Layer 4 of a small transformer language model trained on English Wikipedia (20 layers, counted from 0, width 128).
A neuron adds its activation times its output weights to the MLP's output. To switch it off is to set its activation to zero at one token and run the rest of the model.

Output weights of the MLP neurons that the questions are about. A number n stands for (n - 128) times 0.0061.
n1: 152, 147, 141, 102, 124, 130, 104, 94, 114, 155, 136, 124, 174, 126, 73, 149, 141, 116, 116, 128, 197, 138, 134, 133, 107, 151, 134, 153, 147, 122, 133, 110, 156, 104, 125, 120, 121, 125, 108, 121, 110, 118, 135, 96, 120, 154, 157, 102, 141, 119, 124, 153, 91, 126, 134, 134, 100, 111, 125, 133, 109, 68, 108, 126, 145, 186, 141, 135, 129, 111, 159, 141, 131, 103, 95, 165, 148, 134, 84, 116, 150, 146, 181, 133, 104, 123, 146, 143, 127, 120, 115, 106, 134, 87, 121, 162, 72, 159, 166, 112, 110, 134, 115, 106, 97, 111, 123, 123, 146, 165, 146, 159, 134, 143, 144, 132, 137, 118, 113, 120, 89, 170, 111, 159, 125, 131, 133, 110
n36: 145, 142, 127, 137, 149, 127, 145, 162, 112, 98, 165, 154, 146, 150, 139, 139, 117, 164, 117, 130, 125, 142, 134, 149, 108, 134, 79, 109, 161, 152, 129, 126, 148, 178, 161, 131, 116, 171, 143, 112, 139, 137, 126, 165, 129, 114, 133, 172, 154, 122, 120, 148, 122, 110, 121, 156, 124, 149, 111, 84, 140, 115, 135, 153, 115, 112, 122, 131, 138, 99, 138, 109, 83, 101, 93, 105, 101, 152, 139, 92, 173, 109, 135, 173, 156, 99, 127, 120, 119, 141, 120, 113, 120, 133, 177, 131, 127, 111, 132, 121, 128, 154, 146, 130, 146, 116, 110, 136, 102, 159, 106, 109, 154, 137, 131, 149, 121, 116, 124, 127, 126, 125, 140, 131, 141, 129, 127, 166
n169: 134, 145, 141, 133, 122, 158, 128, 138, 120, 122, 160, 139, 132, 141, 100, 104, 114, 129, 122, 130, 57, 123, 116, 115, 130, 127, 155, 114, 116, 152, 100, 136, 178, 140, 133, 133, 126, 143, 151, 95, 131, 129, 110, 139, 109, 171, 126, 157, 125, 118, 136, 61, 123, 114, 141, 125, 142, 101, 137, 100, 137, 121, 166, 132, 117, 146, 131, 144, 145, 152, 148, 142, 140, 132, 132, 107, 127, 164, 101, 140, 111, 140, 100, 123, 139, 116, 103, 120, 123, 107, 138, 126, 128, 135, 116, 132, 134, 119, 106, 110, 161, 145, 118, 107, 137, 86, 91, 124, 109, 115, 121, 123, 118, 120, 115, 153, 102, 118, 125, 128, 95, 130, 123, 113, 94, 137, 115, 164
n201: 137, 139, 146, 124, 121, 146, 111, 125, 131, 124, 149, 121, 147, 134, 141, 113, 125, 138, 119, 158, 115, 174, 155, 132, 136, 139, 139, 149, 132, 128, 121, 134, 126, 136, 141, 132, 113, 115, 139, 111, 144, 125, 118, 140, 120, 148, 137, 105, 131, 118, 144, 7, 147, 105, 113, 143, 153, 141, 149, 130, 147, 122, 115, 161, 134, 134, 131, 121, 96, 142, 125, 114, 113, 130, 81, 111, 146, 141, 135, 131, 139, 120, 127, 141, 135, 130, 135, 153, 134, 145, 140, 103, 115, 145, 134, 124, 117, 133, 117, 148, 159, 105, 125, 99, 125, 136, 147, 123, 124, 123, 101, 117, 98, 106, 119, 135, 113, 171, 144, 113, 99, 138, 103, 109, 115, 126, 106, 116
n238: 125, 120, 175, 136, 116, 132, 129, 117, 131, 134, 110, 116, 120, 139, 159, 126, 107, 110, 145, 115, 74, 128, 105, 123, 124, 153, 132, 92, 139, 115, 143, 127, 105, 137, 129, 155, 123, 119, 136, 124, 137, 147, 129, 148, 147, 141, 145, 143, 141, 117, 138, 90, 95, 122, 99, 96, 114, 119, 124, 150, 103, 147, 119, 141, 146, 121, 122, 129, 146, 147, 145, 119, 121, 105, 138, 129, 128, 136, 115, 132, 137, 118, 97, 151, 125, 234, 121, 125, 123, 115, 123, 126, 158, 124, 114, 136, 131, 123, 122, 134, 120, 144, 132, 145, 141, 150, 131, 102, 103, 151, 130, 110, 102, 115, 107, 96, 125, 130, 128, 145, 111, 143, 162, 111, 140, 130, 123, 132
n254: 133, 138, 148, 155, 149, 103, 142, 135, 138, 118, 123, 135, 114, 196, 113, 137, 136, 133, 152, 140, 156, 114, 151, 107, 114, 109, 107, 128, 131, 162, 114, 136, 68, 102, 149, 159, 137, 146, 91, 129, 122, 125, 149, 91, 137, 167, 138, 100, 93, 135, 130, 177, 111, 153, 119, 153, 162, 130, 128, 132, 127, 135, 114, 100, 145, 116, 114, 115, 122, 122, 133, 126, 129, 84, 138, 141, 126, 124, 144, 95, 118, 157, 125, 160, 101, 120, 137, 117, 131, 160, 133, 130, 130, 139, 97, 133, 117, 117, 119, 147, 130, 122, 109, 156, 134, 140, 101, 112, 102, 108, 105, 150, 123, 154, 140, 116, 116, 101, 148, 95, 132, 138, 119, 149, 126, 157, 153, 125

Each question names a token from some text and the token that comes next. It shows the activations a of the neurons there, in the order above. A number n stands for (n - 128) times 0.043.

Then comes g, the gradient of the next token's log-probability with respect to the MLP's output, scaled to length 1. A neuron's effect is roughly proportional to its activation times (output weights . g). A number n stands for (n - 128) times 0.0031.

"th", then " would"
a: 108, 128, 131, 130, 141, 126
g: 119, 70, 140, 138, 129, 212, 142, 97, 115, 146, 169, 162, 106, 120, 132, 98, 71, 115, 60, 115, 109, 101, 139, 143, 124, 83, 67, 150, 148, 114, 135, 99, 127, 139, 126, 129, 178, 137, 122, 105, 158, 116, 94, 121, 165, 180, 102, 89, 93, 106, 163, 120, 96, 170, 130, 146, 135, 154, 92, 98, 127, 188, 89, 126, 93, 99, 114, 110, 77, 158, 103, 118, 123, 84, 157, 110, 135, 155, 136, 161, 84, 126, 159, 132, 137, 86, 82, 97, 162, 107, 96, 189, 100, 149, 117, 143, 141, 117, 119, 135, 149, 82, 105, 157, 121, 125, 117, 127, 135, 176, 78, 121, 160, 143, 149, 141, 108, 113, 156, 145, 160, 112, 150, 138, 119, 140, 100, 112
Switching off which neuron hurts the next token most? n1

"s", then " of"
a: 128, 129, 131, 119, 128, 127
g: 152, 109, 188, 121, 147, 127, 109, 85, 135, 131, 151, 120, 111, 128, 127, 68, 122, 111, 126, 45, 121, 126, 134, 114, 134, 158, 114, 95, 113, 79, 73, 113, 130, 113, 143, 145, 148, 188, 126, 90, 162, 95, 151, 88, 96, 108, 84, 99, 115, 75, 110, 95, 85, 149, 121, 110, 113, 177, 164, 140, 110, 100, 125, 129, 120, 123, 84, 117, 141, 139, 149, 134, 155, 88, 92, 141, 137, 146, 144, 173, 153, 123, 120, 110, 185, 104, 170, 127, 116, 77, 187, 121, 116, 146, 142, 84, 91, 128, 142, 128, 192, 132, 89, 153, 139, 150, 134, 79, 179, 111, 103, 112, 121, 114, 103, 135, 141, 161, 162, 119, 84, 160, 88, 85, 136, 111, 140, 129
Which neuron, switched off, raises the next token's probability most? n201

" was", then " that"
a: 128, 129, 243, 133, 130, 58
g: 131, 124, 166, 142, 139, 148, 119, 149, 179, 112, 133, 170, 156, 110, 131, 190, 102, 149, 106, 148, 133, 126, 93, 151, 146, 116, 92, 126, 126, 81, 122, 106, 140, 113, 129, 104, 153, 106, 102, 149, 145, 152, 69, 137, 154, 116, 144, 116, 152, 134, 171, 101, 130, 129, 78, 123, 187, 127, 140, 97, 167, 150, 97, 148, 82, 97, 154, 153, 108, 147, 131, 99, 127, 152, 177, 153, 183, 129, 106, 170, 122, 127, 150, 133, 165, 117, 105, 114, 155, 119, 61, 96, 127, 108, 110, 148, 134, 114, 155, 110, 105, 195, 134, 104, 123, 126, 97, 147, 169, 111, 222, 97, 105, 120, 139, 136, 119, 154, 127, 27, 141, 165, 157, 117, 156, 110, 152, 128
Switching off which neuron hurts the next token most? n254

"u", then " Tha"
a: 127, 130, 137, 131, 195, 109
g: 122, 126, 154, 76, 158, 126, 161, 81, 113, 152, 157, 117, 162, 145, 136, 146, 167, 169, 106, 110, 117, 163, 125, 181, 102, 144, 152, 126, 150, 184, 139, 138, 140, 183, 172, 110, 137, 139, 116, 116, 163, 148, 152, 93, 148, 134, 155, 195, 159, 131, 117, 120, 149, 115, 106, 103, 123, 158, 116, 102, 113, 114, 165, 116, 168, 169, 145, 118, 132, 117, 149, 170, 136, 123, 154, 141, 176, 103, 179, 99, 84, 132, 128, 116, 109, 160, 114, 134, 117, 117, 108, 148, 139, 86, 118, 142, 98, 213, 87, 140, 145, 151, 117, 118, 110, 209, 101, 125, 122, 181, 139, 107, 133, 154, 156, 108, 86, 155, 103, 95, 171, 148, 160, 120, 124, 128, 129, 51
Switching off which neuron hurts the next token most? n238

" of", then " other"
a: 127, 124, 131, 154, 121, 128
g: 150, 158, 100, 166, 91, 169, 104, 141, 148, 129, 167, 75, 83, 150, 154, 87, 120, 119, 126, 149, 127, 170, 158, 133, 76, 153, 180, 123, 79, 126, 73, 175, 99, 147, 137, 126, 72, 110, 139, 128, 155, 101, 131, 133, 166, 143, 116, 100, 84, 111, 132, 126, 102, 114, 123, 110, 121, 114, 84, 129, 94, 111, 151, 97, 125, 104, 100, 96, 125, 155, 106, 76, 125, 113, 116, 81, 107, 127, 152, 152, 138, 154, 134, 147, 92, 155, 75, 158, 97, 112, 152, 83, 166, 110, 156, 132, 151, 142, 116, 102, 197, 121, 57, 167, 89, 130, 156, 144, 127, 117, 149, 128, 122, 89, 109, 87, 117, 136, 159, 124, 102, 83, 117, 139, 105, 65, 130, 105
Switching off which neuron hurts the next token most? n201

" of", then " Richard"
a: 128, 127, 129, 177, 128, 128
g: 125, 88, 125, 173, 128, 118, 115, 74, 127, 144, 166, 110, 109, 166, 152, 185, 138, 89, 84, 57, 103, 103, 134, 147, 116, 110, 155, 133, 182, 76, 121, 135, 113, 146, 109, 114, 60, 107, 118, 126, 163, 158, 153, 157, 112, 121, 94, 118, 161, 151, 141, 113, 101, 129, 152, 136, 136, 131, 161, 110, 128, 182, 118, 103, 173, 127, 157, 140, 91, 113, 167, 127, 165, 200, 128, 147, 113, 121, 128, 141, 142, 130, 132, 149, 159, 153, 126, 80, 162, 146, 124, 103, 189, 157, 141, 127, 107, 94, 162, 120, 125, 138, 143, 74, 149, 171, 144, 140, 131, 112, 100, 68, 137, 116, 93, 130, 123, 140, 98, 77, 144, 192, 163, 124, 122, 88, 117, 170
Switching off which neuron hurts the next token most? n201

" thought", then " it"
a: 125, 127, 133, 131, 195, 126
g: 181, 140, 122, 131, 105, 110, 133, 103, 132, 149, 124, 110, 135, 82, 166, 153, 196, 120, 86, 78, 132, 90, 118, 98, 128, 118, 112, 143, 63, 92, 138, 97, 132, 83, 131, 133, 150, 128, 150, 153, 157, 123, 170, 128, 123, 129, 150, 84, 189, 161, 84, 151, 132, 126, 123, 102, 89, 104, 120, 95, 156, 150, 91, 136, 117, 118, 124, 88, 179, 112, 141, 115, 114, 137, 160, 144, 167, 110, 114, 122, 103, 122, 108, 132, 146, 136, 130, 104, 87, 122, 197, 95, 122, 128, 144, 133, 156, 127, 158, 82, 158, 129, 111, 79, 180, 104, 140, 120, 98, 125, 83, 126, 119, 136, 170, 49, 136, 100, 78, 194, 153, 174, 151, 119, 142, 118, 144, 96
Switching off which neuron hurts the next token most? n238

" first", then " "
a: 126, 249, 123, 118, 129, 122
g: 186, 123, 170, 161, 105, 139, 114, 180, 99, 124, 161, 145, 130, 107, 141, 149, 154, 141, 131, 119, 128, 150, 116, 71, 94, 96, 99, 113, 117, 138, 188, 131, 147, 163, 145, 115, 80, 208, 109, 81, 82, 119, 120, 131, 156, 177, 122, 162, 136, 104, 141, 94, 118, 88, 153, 134, 159, 138, 114, 153, 123, 171, 116, 114, 161, 118, 142, 55, 111, 157, 155, 138, 125, 123, 71, 120, 128, 78, 124, 117, 123, 136, 118, 156, 141, 125, 135, 162, 81, 112, 69, 155, 142, 63, 142, 91, 135, 161, 130, 114, 151, 117, 166, 88, 86, 158, 107, 96, 106, 165, 124, 89, 144, 140, 150, 112, 174, 133, 107, 122, 170, 123, 121, 119, 142, 164, 107, 161
Switching off which neuron hurts the next token most? n36

" caught", then " up"
a: 137, 143, 165, 130, 128, 128
g: 93, 184, 109, 85, 139, 133, 139, 136, 144, 98, 80, 134, 108, 135, 114, 105, 135, 116, 97, 116, 127, 96, 116, 123, 136, 104, 150, 128, 122, 100, 110, 156, 131, 117, 133, 175, 134, 163, 148, 80, 136, 98, 133, 141, 148, 111, 82, 123, 163, 142, 135, 98, 62, 123, 156, 117, 55, 131, 129, 144, 135, 157, 71, 120, 174, 137, 96, 103, 185, 147, 137, 147, 135, 116, 95, 157, 156, 158, 104, 93, 110, 91, 55, 111, 72, 122, 158, 133, 99, 128, 193, 159, 132, 124, 168, 137, 164, 106, 123, 170, 137, 114, 164, 153, 123, 67, 130, 70, 136, 100, 110, 142, 105, 124, 103, 147, 115, 103, 107, 156, 116, 145, 71, 83, 101, 161, 156, 102
Switching off which neuron hurts the next token most? n169

"\n", then "In"
a: 131, 124, 130, 126, 126, 172
g: 103, 63, 120, 118, 114, 152, 140, 101, 83, 169, 152, 164, 132, 138, 111, 99, 130, 112, 76, 167, 129, 96, 91, 127, 140, 112, 113, 144, 125, 152, 174, 115, 105, 121, 130, 129, 120, 220, 68, 111, 141, 82, 87, 139, 108, 102, 125, 115, 148, 134, 118, 107, 138, 110, 121, 113, 118, 93, 154, 149, 143, 117, 56, 124, 179, 98, 56, 122, 128, 132, 167, 184, 103, 90, 187, 165, 148, 93, 155, 153, 154, 113, 119, 144, 121, 113, 102, 90, 111, 187, 122, 120, 166, 89, 144, 148, 113, 175, 157, 140, 142, 120, 110, 119, 144, 106, 113, 87, 112, 127, 140, 123, 125, 150, 105, 122, 162, 157, 182, 111, 101, 139, 104, 145, 111, 126, 81, 141
Switching off which neuron hurts the next token most? n254